Layer 3 of a small transformer language model trained on English Wikipedia (13 layers, counted from 0, width 96).
In attention head 0, each number of a token's query is one row of weights dot the token's vector x. The head spreads its attention over the tokens so far by the softmax of query dot key.

Query weights of the head. A number n stands for n times 0.00098.
q0: -250 -74 130 -84 -47 61 -125 268 26 10 22 -67 -312 116 63 -277 -228 97 37 -34 258 9 42 -14 57 237 -132 18 -54 -200 -9 -120 -100 -41 97 119 91 -265 -213 0 -167 124 -199 -271 217 89 37 171 -255 137 55 255 -220 -238 0 -125 -309 79 -64 136 -30 -118 -9 -126 228 -189 -186 236 -10 -311 9 -35 141 138 -78 95 146 68 167 120 -30 138 -160 -182 -32 -137 -87 -102 56 123 95 182 191 -181 59 -119
q1: 88 5 -282 86 47 200 225 87 -75 -229 102 83 36 283 226 207 114 85 -163 -20 -150 5 81 37 -200 81 43 184 69 -154 93 122 -63 -186 -14 22 41 -227 -274 258 255 68 -66 155 123 152 59 102 -36 162 -102 101 -96 -282 -90 197 150 -161 -116 105 35 -120 205 156 -56 -202 238 246 -201 -258 139 212 -67 235 136 126 -60 -244 81 83 146 118 -24 -176 71 214 -107 -48 -293 -22 -101 -321 95 -60 -88 126
q2: 208 -28 -18 74 -37 132 156 -215 -46 -47 -19 51 190 12 -4 96 291 -16 -145 -93 8 -61 -56 -103 -65 -250 142 35 52 63 -117 117 -101 4 36 109 111 258 -4 12 232 -163 -45 192 -33 -8 -73 13 50 -170 -192 -34 4 154 39 0 209 9 -44 -62 -129 150 129 217 -115 65 179 -156 -64 227 -149 70 -155 -57 357 -155 40 -24 112 131 -42 8 203 -60 -33 189 -88 -30 -200 -86 -38 -94 22 174 -384 258
q3: -171 -384 259 -243 49 34 -231 -42 -22 255 14 15 -64 -294 -156 114 -5 -265 219 -60 -97 135 9 -122 273 -145 -80 -92 184 148 86 88 20 214 14 -18 -116 5 44 -232 -192 10 92 -86 -5 -204 4 73 28 -166 176 -54 84 329 344 -122 60 119 123 -152 -130 109 -143 -187 -49 429 14 -19 382 204 -30 -74 202 -28 -207 -134 -5 302 -124 105 -95 135 -84 275 63 5 -82 9 190 111 99 199 -51 -118 -81 -38
q4: -160 44 39 41 -3 -148 -172 22 -6 283 -138 -76 58 77 40 61 -157 57 -22 -23 153 134 -55 34 66 74 50 3 -84 6 107 -101 26 -19 -98 73 17 -240 35 30 51 65 -22 -136 13 26 180 -35 -133 59 75 30 -68 -264 85 11 -134 20 41 126 210 -90 -22 -59 29 41 48 -41 83 -217 256 98 36 13 -105 255 6 -50 -3 -20 12 101 -23 -188 35 -22 90 -105 -14 108 -3 110 171 -3 228 -120
q5: 43 108 -65 298 109 -65 -51 -39 -110 -42 42 77 257 -200 120 137 304 162 -78 -316 -132 10 -49 -288 -28 -123 140 -23 81 -217 10 99 -127 -150 -15 -86 86 10 -84 144 -103 -45 -25 -13 10 18 -26 192 37 -87 -92 -32 -195 -330 -230 94 354 -174 -130 189 142 0 359 243 4 -211 322 159 -82 128 421 315 -154 37 391 -146 -53 -173 140 -168 0 -208 150 -97 79 243 -172 -45 -220 -95 96 28 -36 62 19 136
q6: 97 89 -255 255 67 118 250 -153 -158 -274 -46 177 76 61 140 115 310 98 -4 0 -34 -103 -126 52 -236 -188 177 110 83 -34 -35 -77 102 -114 0 -132 -117 144 58 206 -8 -32 148 79 -147 103 -112 -77 -13 170 -154 0 247 136 -237 191 276 -91 -254 208 -66 109 207 117 -45 13 46 26 -130 107 -36 86 -255 -104 271 32 -9 -48 221 -143 -109 -263 196 -53 -40 230 8 -8 -102 -188 -69 -120 -123 227 -158 0
q7: -102 -144 36 -119 -175 84 -151 -215 -158 -66 -16 -160 -193 -48 -207 -124 -60 -41 -74 95 48 37 109 299 121 29 -111 -16 -162 92 -16 -12 223 249 -424 -54 -221 -129 224 39 28 277 91 63 50 -252 -108 -112 122 115 33 -143 205 226 189 -152 179 106 147 59 -89 -23 -160 -133 53 0 -54 -24 -30 -8 -148 -75 16 58 -231 -21 20 170 4 -94 39 40 -21 244 -124 16 160 171 68 76 -221 4 -22 -94 -102 -135
q8: 17 -153 98 -292 -120 -60 -226 -41 -87 126 0 9 -191 -83 -246 -101 -227 -132 51 142 49 64 89 141 76 -4 -243 -57 -191 193 -25 -41 0 206 -98 51 -84 -99 17 -60 89 268 -73 -114 265 -90 0 14 57 0 302 0 199 143 272 -108 -180 174 180 -112 -32 -101 -270 -79 74 77 -116 -84 0 -70 -26 -20 122 32 -170 -61 88 347 -179 155 168 276 -204 34 -47 -152 153 90 84 39 -13 184 77 -186 13 -80
q9: 194 136 70 116 42 -52 83 131 47 108 93 113 39 15 90 37 138 -101 -34 30 104 99 78 -28 -177 29 79 -76 96 -76 126 -46 171 -72 136 41 -163 83 -41 -15 69 -248 -169 45 -22 -20 -71 28 -3 159 181 83 92 -170 -210 100 -29 167 -172 77 9 198 110 65 67 41 95 147 -20 -76 -123 -21 -106 -142 57 95 138 -93 12 63 15 -86 13 -147 54 -13 -33 41 -167 -175 -101 -73 81 98 6 167
q10: 88 -269 68 -245 -111 -50 -123 72 -23 -91 -131 38 -195 55 -84 -44 -115 -82 117 30 31 45 86 24 66 -41 -120 -268 -207 141 4 -78 17 81 -191 132 -112 -82 21 96 4 164 -49 -138 135 -121 -84 -204 -39 4 101 -31 246 154 257 -139 -25 219 245 -120 -118 -46 -234 -175 -56 -139 -188 -109 247 -67 -67 -157 183 -51 -179 4 105 172 -74 25 142 280 -46 68 -45 -194 104 60 94 30 -88 200 173 -193 -76 -202
q11: 145 -38 -40 58 127 11 131 -12 -121 193 -50 135 337 7 -24 64 203 101 73 40 -186 189 -112 -79 -50 -166 145 -67 72 -67 128 -239 131 -38 223 3 -57 166 -130 -69 73 -263 -193 22 4 -94 44 -30 -60 -13 -55 -26 65 -88 -67 24 54 4 -165 -60 -111 159 215 85 74 126 92 62 58 196 -132 148 113 -79 59 -151 -156 -41 84 189 -53 -101 0 -31 77 0 -40 -84 42 -68 -18 -114 -4 185 -24 111
q12: 49 -296 301 -458 -66 -61 -277 115 -42 27 67 26 -158 73 -226 92 -5 10 79 16 48 -75 293 -59 66 -56 -306 -86 -167 -10 -100 -72 -68 -134 -190 153 44 -30 -136 -33 -110 -135 181 -215 30 -5 108 136 -120 -154 297 5 93 -32 300 -334 -217 194 346 -46 52 -152 -65 -293 87 -80 -108 -129 10 -150 -46 -106 187 100 -90 -103 -20 241 -206 -125 293 247 -190 144 -106 -413 76 42 -82 9 36 92 160 -114 35 40
q13: 66 -143 18 75 195 44 28 59 -34 35 63 243 79 81 124 204 155 50 -3 -17 -6 -100 112 -49 -22 -34 55 -162 16 -86 234 22 179 -177 46 120 -357 17 -67 91 22 -161 -73 -121 -50 -212 3 -14 209 220 3 47 71 66 -135 -26 7 89 3 10 22 160 162 -214 18 -53 -78 -20 35 83 20 -10 130 -61 103 -137 -66 20 48 -145 94 122 -41 -16 -3 -76 -9 80 -200 -128 -65 131 222 39 -108 -20
q14: -181 123 -30 -36 -212 8 195 -53 31 238 -110 -203 -7 -174 -352 -209 -33 34 -222 117 40 75 24 66 39 106 -162 146 -4 126 -41 -40 -140 115 0 -48 303 -4 68 -120 -11 139 83 10 165 80 30 110 -89 -198 37 74 -76 -8 -88 -13 15 -145 11 -15 122 -156 52 284 -17 19 169 11 -309 11 157 108 -96 100 -105 -19 11 48 -25 206 74 -116 -54 59 -131 115 -21 -138 221 86 65 -115 -206 -17 188 93
q15: 0 88 -53 -43 -86 7 -125 -250 10 75 10 -130 -287 -34 -35 -400 -86 -96 -158 22 -17 110 26 76 77 150 13 98 28 276 53 129 107 259 -102 -154 229 -4 114 0 20 190 78 -22 53 134 -45 96 -142 53 28 50 -34 11 -60 28 -51 -49 129 -54 126 -178 -60 117 -36 4 57 59 -18 31 54 -48 -213 -44 113 -84 154 136 -115 -129 -87 -171 -87 84 -146 119 191 -72 124 -160 -76 -48 -165 -52 84 -21
q16: 76 -150 18 63 -25 177 4 47 -49 -258 -73 81 4 75 20 -322 27 8 257 101 31 142 104 -56 119 -188 202 -143 -91 8 -105 113 114 -20 117 49 -195 168 -24 -226 -85 -121 94 101 28 -97 190 172 46 8 -72 27 51 -13 9 156 -280 165 72 186 -121 100 -101 -12 67 -20 -27 24 195 199 -158 -413 54 -34 16 -92 96 -171 -89 -42 -42 82 50 20 -37 -181 -396 209 107 63 -183 -16 103 166 -84 -169
q17: -175 35 -113 -17 -74 31 77 0 -61 66 11 -113 -299 -154 -87 -208 -191 66 -119 165 -52 -89 -88 -49 33 93 -14 77 87 108 -27 175 72 134 85 -172 241 101 -23 -172 -74 84 39 83 74 121 -42 67 -192 0 -27 250 -184 146 21 115 -243 -203 -95 240 253 -219 11 56 11 -23 -47 202 -57 -19 134 -67 -4 39 -50 8 119 -152 -148 -233 -98 127 -197 -107 19 12 201 -103 102 21 -163 -193 -66 -116 248 -81
q18: -56 114 -70 -23 -211 -66 16 -164 -18 185 40 -151 -174 -114 -290 -298 -59 49 -282 123 -33 160 66 -33 7 31 -137 123 41 186 -15 51 -35 161 4 -95 228 -38 4 -136 -65 297 88 24 164 109 -140 91 -138 -131 34 207 -137 192 121 46 -125 -171 142 62 181 -312 0 196 -49 65 64 165 -210 4 50 -44 -90 -3 -201 27 71 112 -54 -4 -54 -62 -31 101 -46 98 72 -10 179 112 31 -109 -133 31 -19 68
q19: 102 52 84 7 4 -36 190 207 37 -253 11 29 -8 77 249 128 -50 -131 161 -219 -15 -167 -156 -109 -98 -28 264 -83 -117 -165 75 15 -186 -126 258 74 -222 -52 28 34 26 -254 -52 177 -139 -84 54 -43 102 70 -180 -7 54 -163 -153 52 -70 102 -110 250 -126 192 -31 -70 44 56 -108 -82 129 11 -65 -99 -117 -26 226 -74 -24 -183 11 -136 -299 -4 203 -263 56 -99 -117 51 -200 -18 -167 134 198 51 -133 -83
q20: -29 -128 73 169 75 -126 -125 37 50 110 0 121 154 -8 0 85 -12 -149 160 -91 -20 -112 -121 -77 -239 -29 134 -150 134 116 123 131 -116 -70 256 23 -290 79 -79 -121 0 -85 -179 100 -249 -283 -15 -14 213 50 -53 12 -270 -157 -62 -72 -295 -58 102 118 -213 200 41 -198 -84 21 -54 -20 281 120 -72 -139 103 -10 37 -286 -127 77 47 60 -238 244 241 53 62 -21 -137 72 -64 -187 -111 64 136 0 -151 -181
q21: 30 155 8 -101 -126 4 152 178 4 32 -8 -144 -119 4 -131 102 -158 138 -353 233 95 -241 86 63 -28 342 -127 328 -101 -116 145 -227 -245 -89 -189 -8 165 13 -138 73 -82 133 -60 0 -91 203 23 117 -37 -8 47 -93 67 -149 -60 -68 106 -295 -59 109 -112 -216 -43 0 -95 -17 -141 212 -283 -66 145 74 -49 -18 -99 -62 319 127 -37 205 150 -96 4 -68 -129 47 163 -91 155 -36 53 -190 -255 -47 271 98
q22: -51 121 113 -36 -140 -39 14 6 -62 85 164 -214 -119 -141 -149 -100 -164 166 -127 -51 -30 -153 41 -105 46 84 -83 -92 115 123 3 13 -14 -10 273 109 288 -52 -188 -79 30 -18 70 28 10 144 -53 226 -109 -226 10 6 -273 11 -67 39 -136 -164 -109 32 23 -206 189 98 3 28 29 -92 -112 -94 64 23 -53 9 -156 -86 7 31 -40 -40 -42 70 85 -120 -28 34 -82 -105 49 115 -7 -7 95 -164 314 175
q23: -163 43 -181 0 -44 140 -214 -66 -155 84 127 -25 -305 -96 -101 -301 -321 39 -109 156 -65 63 4 -147 -89 290 4 45 23 110 -98 64 172 132 -55 15 99 60 171 7 -15 163 -48 35 150 73 -124 30 -68 206 -70 200 -54 270 17 38 -183 -165 89 44 184 -86 -223 -46 -36 -32 48 198 -148 -133 56 -64 -30 -89 -95 45 258 12 -117 -102 -41 -31 -314 16 95 12 112 -87 43 4 -162 -171 25 158 70 -176
q24: 80 194 -61 11 -192 -45 -177 128 113 -129 134 -473 27 -161 111 -30 39 16 108 -110 -8 -45 166 -75 -164 -8 -19 116 -158 35 -156 284 -298 -52 109 -45 -111 0 -203 99 8 -21 -118 173 -20 299 -186 343 -120 177 -68 -4 8 -17 -73 -39 -63 -9 -56 99 238 -50 -56 -181 137 -89 -171 -12 -127 -39 54 -16 12 128 117 296 164 56 -85 -25 -99 -129 95 -160 77 -100 161 48 0 115 -129 -132 51 26 -64 -40
q25: -134 -179 -89 61 188 197 0 45 -116 -206 -11 -134 85 -110 130 -63 87 132 -219 267 15 94 -106 -76 15 90 -54 -137 -103 45 174 288 81 184 -27 -209 -38 -51 -239 88 78 100 -43 97 -137 97 28 173 -15 137 -196 84 4 102 -54 61 -60 -134 -103 -91 334 37 92 -155 114 -117 -91 54 130 94 72 52 4 175 74 -100 89 -38 67 -194 40 188 -111 -169 105 108 41 -21 123 -97 40 -108 78 -244 19 -289
q26: 106 44 42 55 -77 158 86 17 151 -81 -99 116 118 49 53 -116 163 -89 50 86 46 48 -32 9 15 -83 123 18 -50 15 94 -165 0 28 -73 -62 62 73 226 54 121 176 16 48 38 -94 185 -152 -139 24 116 -74 142 27 -210 22 -111 88 240 -142 -207 117 -22 -56 -90 -117 66 -191 89 43 -107 -52 -97 -95 161 75 22 6 -27 56 173 -83 100 84 -133 -79 -240 -17 80 117 -65 -88 -131 32 -9 38
q27: 70 -59 77 -10 72 -205 29 230 15 4 -49 74 166 0 171 234 77 -135 376 -342 57 -286 -137 -81 -26 -128 33 -60 108 -252 -67 -61 -41 -149 142 77 -208 24 -123 -139 -72 -192 -163 127 -199 -18 110 -82 170 44 39 -193 46 -266 42 -55 86 76 55 16 -185 213 -35 -42 -73 59 19 -47 231 -103 -4 68 34 82 115 53 -302 54 49 70 -45 -8 -8 20 44 -86 -64 4 -221 -171 155 175 147 87 -62 -59
q28: -83 49 74 -64 -103 -161 -33 -40 -53 153 77 -257 -50 -188 -183 -98 -102 74 -70 -4 -27 -49 55 -103 70 14 -146 101 100 17 -115 30 -98 24 147 -13 242 -71 -138 -153 -13 51 4 53 106 175 -63 199 -57 -232 3 119 -311 33 56 -15 -80 -57 -24 54 16 -339 132 185 -26 -95 36 -35 7 -58 83 115 -97 18 -116 -18 7 -45 54 29 -53 139 -4 0 -53 -80 -27 -116 96 142 199 10 127 -131 346 157
q29: -48 -89 -154 23 34 75 -139 -124 -107 -102 -63 252 39 -14 182 199 -119 45 -37 -31 -82 112 27 236 126 -22 82 -209 -178 54 -166 -82 35 -95 -37 82 -183 60 -67 151 -39 46 116 -26 156 -209 -23 20 -46 280 84 104 144 226 -190 10 -65 -80 -256 -26 55 21 -18 -231 27 -193 -70 -205 31 -118 -209 -114 -11 22 89 34 320 -124 43 -208 66 -7 -76 -59 193 -103 4 -27 -150 -34 -65 61 189 -30 -33 -66
q30: -5 -129 16 -32 -42 42 -297 -113 180 -200 65 -62 -70 67 -104 247 58 -37 68 -134 160 -350 -92 -202 30 -218 157 -263 27 124 -155 274 157 -14 381 -9 -91 60 -231 -96 162 5 125 57 -157 149 -17 150 -26 -21 -109 263 -308 -116 -152 201 -156 59 -195 182 103 39 50 -228 72 -64 -138 -100 115 190 -103 -199 -88 27 37 -57 -123 -216 -44 -129 -151 280 277 -172 124 -187 -200 63 -151 51 -94 -53 239 -8 68 -128
q31: -204 -33 107 -34 -116 57 -171 -189 40 199 240 17 41 -125 -126 0 -29 125 -169 -17 0 -23 81 74 -34 -36 -200 -110 106 168 95 -9 273 153 157 -88 65 17 -26 -115 81 132 89 -26 152 -128 -92 118 88 18 19 136 -176 239 -56 12 -27 -141 -49 -3 83 -243 114 64 -30 7 105 -10 -21 -73 -202 104 -50 -14 82 -156 -107 -94 -85 -188 -22 134 24 -19 -46 -65 -3 21 18 45 74 -3 63 -33 71 88

Each question shows a short text with each token's key, already scaled and adjusted for position as the last token sees it. A number n stands for n times 0.0023.

Then comes the last token's vector x. A number n stands for n times 0.0075.

0 "ose": -58 58 130 347 -127 -252 -130 284 146 -201 75 -281 139 -294 83 251 -157 133 160 -38 -75 208 35 160 71 150 11 -129 95 -64 -129 -30
1 " r": 50 -111 -70 59 -51 -113 -141 118 136 -225 140 -361 176 -113 -131 138 -123 -19 -35 2 33 28 -19 6 -6 127 4 9 -46 -34 89 15
2 "ace": -51 -102 -145 246 -1 -277 -185 184 128 -137 24 -202 96 -250 48 206 -94 102 159 14 9 77 -7 137 8 7 64 -26 30 -183 -62 -36
3 ",": 119 -66 -142 65 17 -139 -188 87 164 -14 104 -187 129 -174 -68 86 -102 -76 -16 128 51 71 31 -2 99 62 22 90 -15 -41 12 -18
4 " and": 194 24 -173 62 1 -194 -109 157 172 -33 144 -199 135 -116 -86 77 -98 -37 21 44 -93 94 -57 89 138 51 28 15 -44 40 -18 -75
5 " Pre": 6 30 -159 -92 91 -90 -168 73 189 3 171 -227 260 -42 -196 209 -133 63 -11 -25 -73 -88 10 87 65 110 -56 11 56 17 18 26
x: -250 12 129 38 13 22 127 -14 79 57 -19 89 -28 144 -76 -178 -11 -18 22 42 -10 -72 -65 181 157 103 -236 157 -2 175 -101 -90 93 -69 18 -30 83 -14 -97 244 12 133 56 34 -19 132 77 -45 -42 117 28 59 -94 189 114 -40 -139 -35 -32 15 89 219 -11 -22 62 117 -250 -15 -62 64 45 1 92 0 4 2 196 -20 2 -56 70 64 -217 98 100 -70 24 81 16 109 -100 -124 -30 -34 80 -232
Which token does the last token look at most, and with what share of its attention? 0 "ose", with about 80%

0 "ie": -104 75 111 390 -103 -312 -199 286 222 -211 38 -273 149 -349 68 271 -188 76 186 -74 -44 138 60 110 -118 -19 10 -28 157 -50 -122 91
1 " st": -26 10 36 115 -36 -64 -81 139 153 -22 109 -303 196 -89 -113 119 -172 47 11 -2 -65 -9 -36 78 40 41 -91 38 -8 -54 -27 -32
2 "ore": -34 -159 -123 263 -51 -277 -164 229 178 -167 83 -286 168 -302 21 270 -131 32 174 16 -47 58 -13 37 44 62 54 -48 75 -130 -46 -21
3 " and": 117 -154 -125 144 -34 -179 -96 156 173 -52 127 -222 142 -125 -65 84 -128 -35 8 39 -112 111 -47 73 105 44 25 46 -31 27 -49 -83
4 " film": 214 -6 -263 37 132 -289 -157 214 203 -80 153 -224 182 -169 -73 217 -201 -2 72 -32 -105 58 -90 74 -84 -75 87 56 30 -78 -156 -89
5 " re": 10 16 -134 -70 90 -70 -90 161 142 -51 76 -241 124 -74 -115 194 -152 36 1 -13 53 -41 -27 94 -19 116 -14 83 -21 -19 -94 56
x: -166 98 196 -176 131 -1 -54 -134 12 -183 138 275 -121 28 5 62 213 71 147 196 20 127 -75 46 -114 -32 -252 -30 19 -51 -70 -11 53 -140 -68 -140 -18 214 85 120 39 -72 -48 52 -33 10 14 -97 -30 290 145 22 55 69 -89 -161 -69 187 -178 -107 -16 189 -2 -10 28 -7 -49 -33 -23 20 77 78 5 80 -155 -75 224 -3 -21 -22 7 12 -90 -10 57 -4 112 19 25 18 -14 -58 90 -207 70 -131
Which two tokens does the last token look at most, in order? 3 " and", 4 " film"

0 "C": -74 -34 94 218 -105 -131 -22 219 33 -158 51 -269 172 -191 -131 150 19 16 46 7 -45 34 -7 -48 67 102 84 41 43 -155 61 -72
1 " S": 23 -61 -23 -13 -69 -48 29 97 1 -42 107 -149 130 12 -220 159 -27 -83 -51 31 25 -40 -41 -2 -49 38 78 2 -81 -19 2 29
2 "port": -27 -127 -175 241 40 -274 -101 252 150 -163 51 -251 146 -236 -16 186 -146 87 200 -71 -74 167 49 63 -4 47 11 -155 97 -55 -60 -5
3 "s": 67 -51 -187 211 -3 -236 -182 184 164 -159 74 -222 123 -164 22 168 -22 23 164 -65 -9 19 40 69 -105 81 75 -122 53 -103 -46 86
4 " D": 47 12 -82 55 -60 -150 -18 156 61 -56 104 -212 156 8 -183 158 -89 -109 -40 -31 -60 -79 -117 10 69 98 66 10 -75 -14 35 4
5 "ig": 85 23 -347 -110 146 -257 -235 151 247 -122 107 -322 223 -282 -3 284 -152 46 197 -46 -95 114 50 28 36 75 -1 -65 118 -190 -49 -8
x: 23 -12 98 -92 -15 55 -15 -96 -54 -1 59 158 -88 79 17 -146 167 88 -167 11 34 -72 -109 -1 68 -35 17 15 -7 152 -31 8 11 -187 90 -4 -55 -175 -70 201 119 33 24 -131 -123 -133 124 -22 56 144 24 -76 40 59 -88 -297 31 78 43 -190 140 253 46 -74 90 137 -179 -110 -131 -79 139 15 8 -173 -24 2 48 54 -60 -11 -7 18 -85 18 1 35 -38 -14 -96 172 -20 138 101 -32 -45 163
Which two tokens does the last token look at most, in order? 4 " D", 1 " S"

0 " em": 73 136 73 58 -107 -126 -50 158 166 -60 89 -266 193 23 -99 252 -85 0 11 -48 9 18 28 108 19 19 -85 -60 -9 107 66 127
1 "erg": -78 169 19 230 -27 -205 -208 87 176 -147 99 -307 239 -276 35 215 -207 17 110 -52 -155 118 160 17 43 7 14 -31 188 -135 -51 -15
2 "ed": -42 -55 -67 294 -43 -226 -125 81 187 -21 148 -227 159 -130 -21 226 -76 -14 130 69 -9 97 57 95 62 19 89 -34 41 -70 -28 -78
3 " v": 32 5 -105 97 14 -189 -136 128 192 -83 164 -331 205 -101 -161 192 -32 -28 -75 31 145 -38 49 -59 -27 47 -7 96 91 -107 93 -48
4 "ict": 127 66 -296 46 75 -200 -231 101 177 -65 50 -196 135 -290 115 192 2 153 242 -13 -131 119 92 69 185 55 -81 -122 161 -112 -109 -5
5 "or": 39 69 -366 -178 234 -253 -276 57 278 -76 128 -363 243 -338 47 280 -194 93 197 -32 -95 123 113 71 47 110 25 -119 208 -46 -21 72
x: -59 13 67 -18 -140 152 36 -78 66 -33 -9 143 -17 130 -84 15 -49 211 -223 -47 28 -79 -64 -61 140 -45 -38 48 -23 21 0 111 41 14 34 171 55 39 0 213 -91 -14 98 -174 -132 8 170 47 109 161 -113 16 25 30 3 -186 27 -9 -82 -197 -50 208 -32 -167 -92 15 -145 11 -93 -123 -28 84 46 -1 -8 37 -48 40 -243 20 40 72 25 57 50 143 -21 -20 -17 89 -181 -20 40 103 85 91
To which token does the last token give the most attention? 0 " em"

0 ",": -163 26 25 181 -82 -151 -165 136 159 -77 88 -185 136 -213 -73 115 -102 -59 -11 130 67 61 32 -15 100 74 30 100 11 -60 34 -17
1 " cor": -83 69 15 223 -28 -208 -110 85 149 -57 106 -110 219 -131 -59 187 -46 20 54 -188 -74 11 25 127 12 10 30 -22 66 -29 28 -23
2 "r": 1 64 -202 122 59 -151 -197 -14 104 -165 68 -185 165 -171 30 50 -249 93 77 -7 -137 146 164 14 50 52 -31 -13 192 -148 21 10
3 "up": 84 -91 -80 47 46 -157 -99 37 51 -30 29 -162 163 -98 20 185 -48 98 155 4 -51 59 132 32 150 77 18 -92 102 -24 194 54
4 "t": -19 -57 -281 -5 147 -117 -190 -44 121 -49 34 -257 171 -171 48 68 -175 107 192 -41 -131 180 164 -6 44 68 -60 -31 252 -103 -28 43
5 "ion": 84 138 -348 -78 199 -295 -298 129 237 -90 107 -297 230 -243 30 311 -77 90 204 -47 27 48 57 102 -19 40 26 -88 142 -58 -48 21
x: 21 -37 128 -144 14 -23 -18 -75 -23 -8 177 24 36 111 -24 51 84 20 -47 59 102 -86 89 -7 -29 -155 -75 -18 -70 -26 -39 52 126 39 46 173 43 23 54 123 66 1 -27 -17 -366 -8 -22 45 120 178 -3 -58 -28 40 85 -4 -88 -103 -73 -36 -33 281 83 -177 119 -68 -114 -65 0 117 -38 -33 64 -55 13 -56 -44 -7 -30 -142 -24 55 40 -7 -24 85 -3 -56 38 112 -70 44 53 -140 135 73
To which token does the last token give the most attention? 0 ","

0 "le": -68 98 161 277 -152 -216 -108 222 179 -167 57 -209 124 -242 88 283 -130 142 223 -62 -83 106 69 153 -118 35 54 -150 110 -74 3 56
1 ",": -114 -120 -49 166 -45 -153 -166 124 157 -63 86 -175 129 -207 -64 108 -101 -63 -9 122 57 61 24 -12 90 73 32 91 6 -54 27 -14
2 " M": -44 48 -38 -4 -42 -168 -66 168 77 -122 145 -331 212 -89 -162 231 -39 -40 -34 25 -36 -38 -5 -40 48 63 99 -6 -26 14 28 21
3 "ill": -35 -129 -306 182 90 -233 -186 196 214 -110 104 -376 208 -237 17 255 -150 112 158 0 -108 149 72 129 68 49 -15 -101 115 -83 5 33
4 "s": 63 12 -270 114 58 -237 -204 138 172 -98 86 -230 144 -159 12 182 -26 47 166 -32 31 44 55 72 -155 73 57 -88 78 -112 -71 95
5 " &": -93 181 -326 -191 168 -243 -202 256 286 -158 127 -369 187 -339 -9 236 -162 63 81 -10 -154 169 -27 142 21 129 3 -42 57 -44 -118 -47
x: 55 38 126 -103 90 87 -26 52 31 -23 65 -67 99 -42 -39 42 174 15 20 -83 151 -39 -152 18 -12 -114 -68 21 94 -41 -56 -61 -148 -225 25 65 43 -127 130 119 0 -95 4 -113 34 101 -68 -39 55 132 96 -23 -18 -48 -94 -194 -116 97 -50 -318 79 191 -32 -242 151 101 -29 29 49 10 29 -26 -48 -94 -142 -68 90 120 -176 32 85 17 150 -33 147 -41 -34 254 95 35 -105 101 -55 -62 -37 58
To which token does the last token give the most attention? 1 ","

0 " Ad": -88 65 139 116 -63 -82 -61 175 166 -35 89 -211 171 -80 -133 205 -102 -30 -42 37 16 -104 -29 2 32 71 -24 64 54 -4 -25 68
1 "d": -110 -28 16 339 -106 -331 -158 237 259 -98 132 -298 210 -170 -36 190 -156 -66 160 -56 -18 62 7 -8 44 -60 41 10 146 -131 -2 -8
2 "ition": 7 -48 -230 316 45 -323 -154 226 154 -150 45 -279 138 -222 -19 254 -45 80 177 -105 0 74 -50 131 -27 80 79 -93 71 -60 -168 26
3 "ally": 112 -77 -248 183 68 -242 -154 224 171 -136 82 -270 121 -238 -17 288 -127 68 125 47 -100 62 -35 138 -45 87 66 -75 40 -3 -116 -23
4 ",": 124 75 -165 -6 49 -132 -189 80 160 -16 94 -174 131 -165 -72 97 -113 -88 -28 118 60 67 17 -25 85 68 26 114 -7 -43 -9 -18
5 " Pre": -18 34 -147 -107 105 -101 -171 65 193 -1 165 -234 250 -51 -207 213 -129 72 -24 -17 -72 -92 8 85 64 121 -59 23 75 22 8 22
x: -254 23 134 56 35 12 130 22 61 81 -29 90 -51 146 -57 -165 -19 -11 17 124 -2 -69 -92 173 193 90 -236 170 -14 162 -105 -62 103 -80 30 -41 106 -20 -88 213 1 114 45 17 -33 117 67 -24 -43 126 30 49 -102 190 62 -82 -141 -57 -45 31 68 218 -14 -28 69 129 -249 -29 -49 59 27 18 61 -25 32 10 221 -12 -17 -60 54 35 -214 89 104 -70 7 88 7 128 -103 -109 -17 -80 88 -247
Which token does the last token look at most, and with what share of its attention? 2 "ition", with about 60%

0 "ement": -5 101 167 269 -128 -256 -75 221 141 -146 26 -248 101 -206 53 301 -37 123 182 -37 14 129 22 179 -44 139 61 -112 41 -12 -54 41
1 " and": -173 -64 21 234 -116 -170 -65 194 166 -83 123 -239 161 -122 -88 88 -144 -36 21 27 -117 126 -45 79 116 68 3 33 -16 58 -45 -69
2 " lead": -69 -17 -86 135 12 -176 -126 106 134 39 68 -243 176 -154 -51 232 -122 55 123 13 -58 113 106 69 29 6 -43 -66 77 -11 -67 34
3 "-": -124 38 -26 46 0 44 22 -51 -25 156 -34 -62 88 7 -30 42 -129 -47 63 22 3 -18 62 -48 -65 26 -8 92 97 -15 -98 22
4 "up": 184 35 -209 49 109 -254 -201 112 163 -108 91 -284 244 -199 31 256 -63 96 209 -34 -64 91 157 24 87 58 21 -82 160 -60 144 83
5 " ===\n": -3 49 -183 -71 90 -113 -160 127 188 35 110 -205 157 -2 -59 129 -109 -91 21 -55 103 73 -8 -50 28 -101 -67 101 -52 -32 -19 6
x: 0 -8 -50 -230 -17 -39 -93 57 -37 42 -58 62 15 74 -40 46 -8 48 24 82 -121 -82 -50 -35 -56 29 -69 14 -58 43 94 13 39 13 -48 -103 -222 -222 56 403 203 -89 -126 64 73 136 37 -76 60 179 35 138 -11 153 98 -113 -61 -11 -148 -121 -106 -51 -120 -44 -99 -24 -91 -32 -53 -61 32 70 111 189 11 84 -25 154 6 75 54 97 66 65 -46 99 81 0 -8 46 35 -45 67 -236 21 45
To which token does the last token give the most attention? 1 " and"

0 " Fl": -27 5 5 41 -49 -96 -95 92 142 -111 136 -293 203 -109 -101 117 -37 63 10 53 -66 -50 63 -25 76 17 -77 1 29 -119 32 -1
1 "or": -146 13 -42 410 -64 -323 -224 189 276 -155 103 -333 247 -347 110 280 -178 104 226 -124 -121 108 129 43 97 114 2 -165 226 -24 9 127
2 "id": -63 -49 -163 283 -32 -247 -138 173 166 -135 52 -174 105 -260 41 160 -94 17 175 -24 -25 52 -78 62 91 85 71 -93 27 -141 -124 -14
3 "a": 206 -63 -346 126 92 -339 -280 170 161 -320 79 -340 187 -378 24 231 -157 87 194 75 -57 129 130 40 -3 9 77 -36 201 -156 48 22
4 ",": 131 101 -173 -14 37 -151 -196 64 159 -55 86 -161 128 -203 -46 91 -85 -47 5 115 54 42 27 1 98 97 16 75 5 -46 40 3
5 " event": -8 149 -272 -78 181 -175 -226 61 176 -88 93 -287 202 -261 -57 215 -22 114 95 26 -120 123 21 87 -97 64 26 -83 89 -67 -93 -50
x: 93 11 237 -51 -61 32 -83 -240 109 14 76 51 -130 91 -24 -82 -110 89 -125 102 -9 -73 45 150 47 -121 -42 -27 -36 -63 118 18 138 -7 -6 -87 20 61 90 90 136 -27 43 -183 51 -144 171 -30 30 138 82 -49 -69 28 -88 -176 36 -73 42 71 3 243 -159 -185 -6 -36 -90 53 26 44 41 -3 -8 -91 -195 -28 -81 -33 -91 -61 25 82 -127 4 -174 3 64 -114 135 46 -32 43 36 -352 134 128
To which token does the last token give the most attention? 3 "a"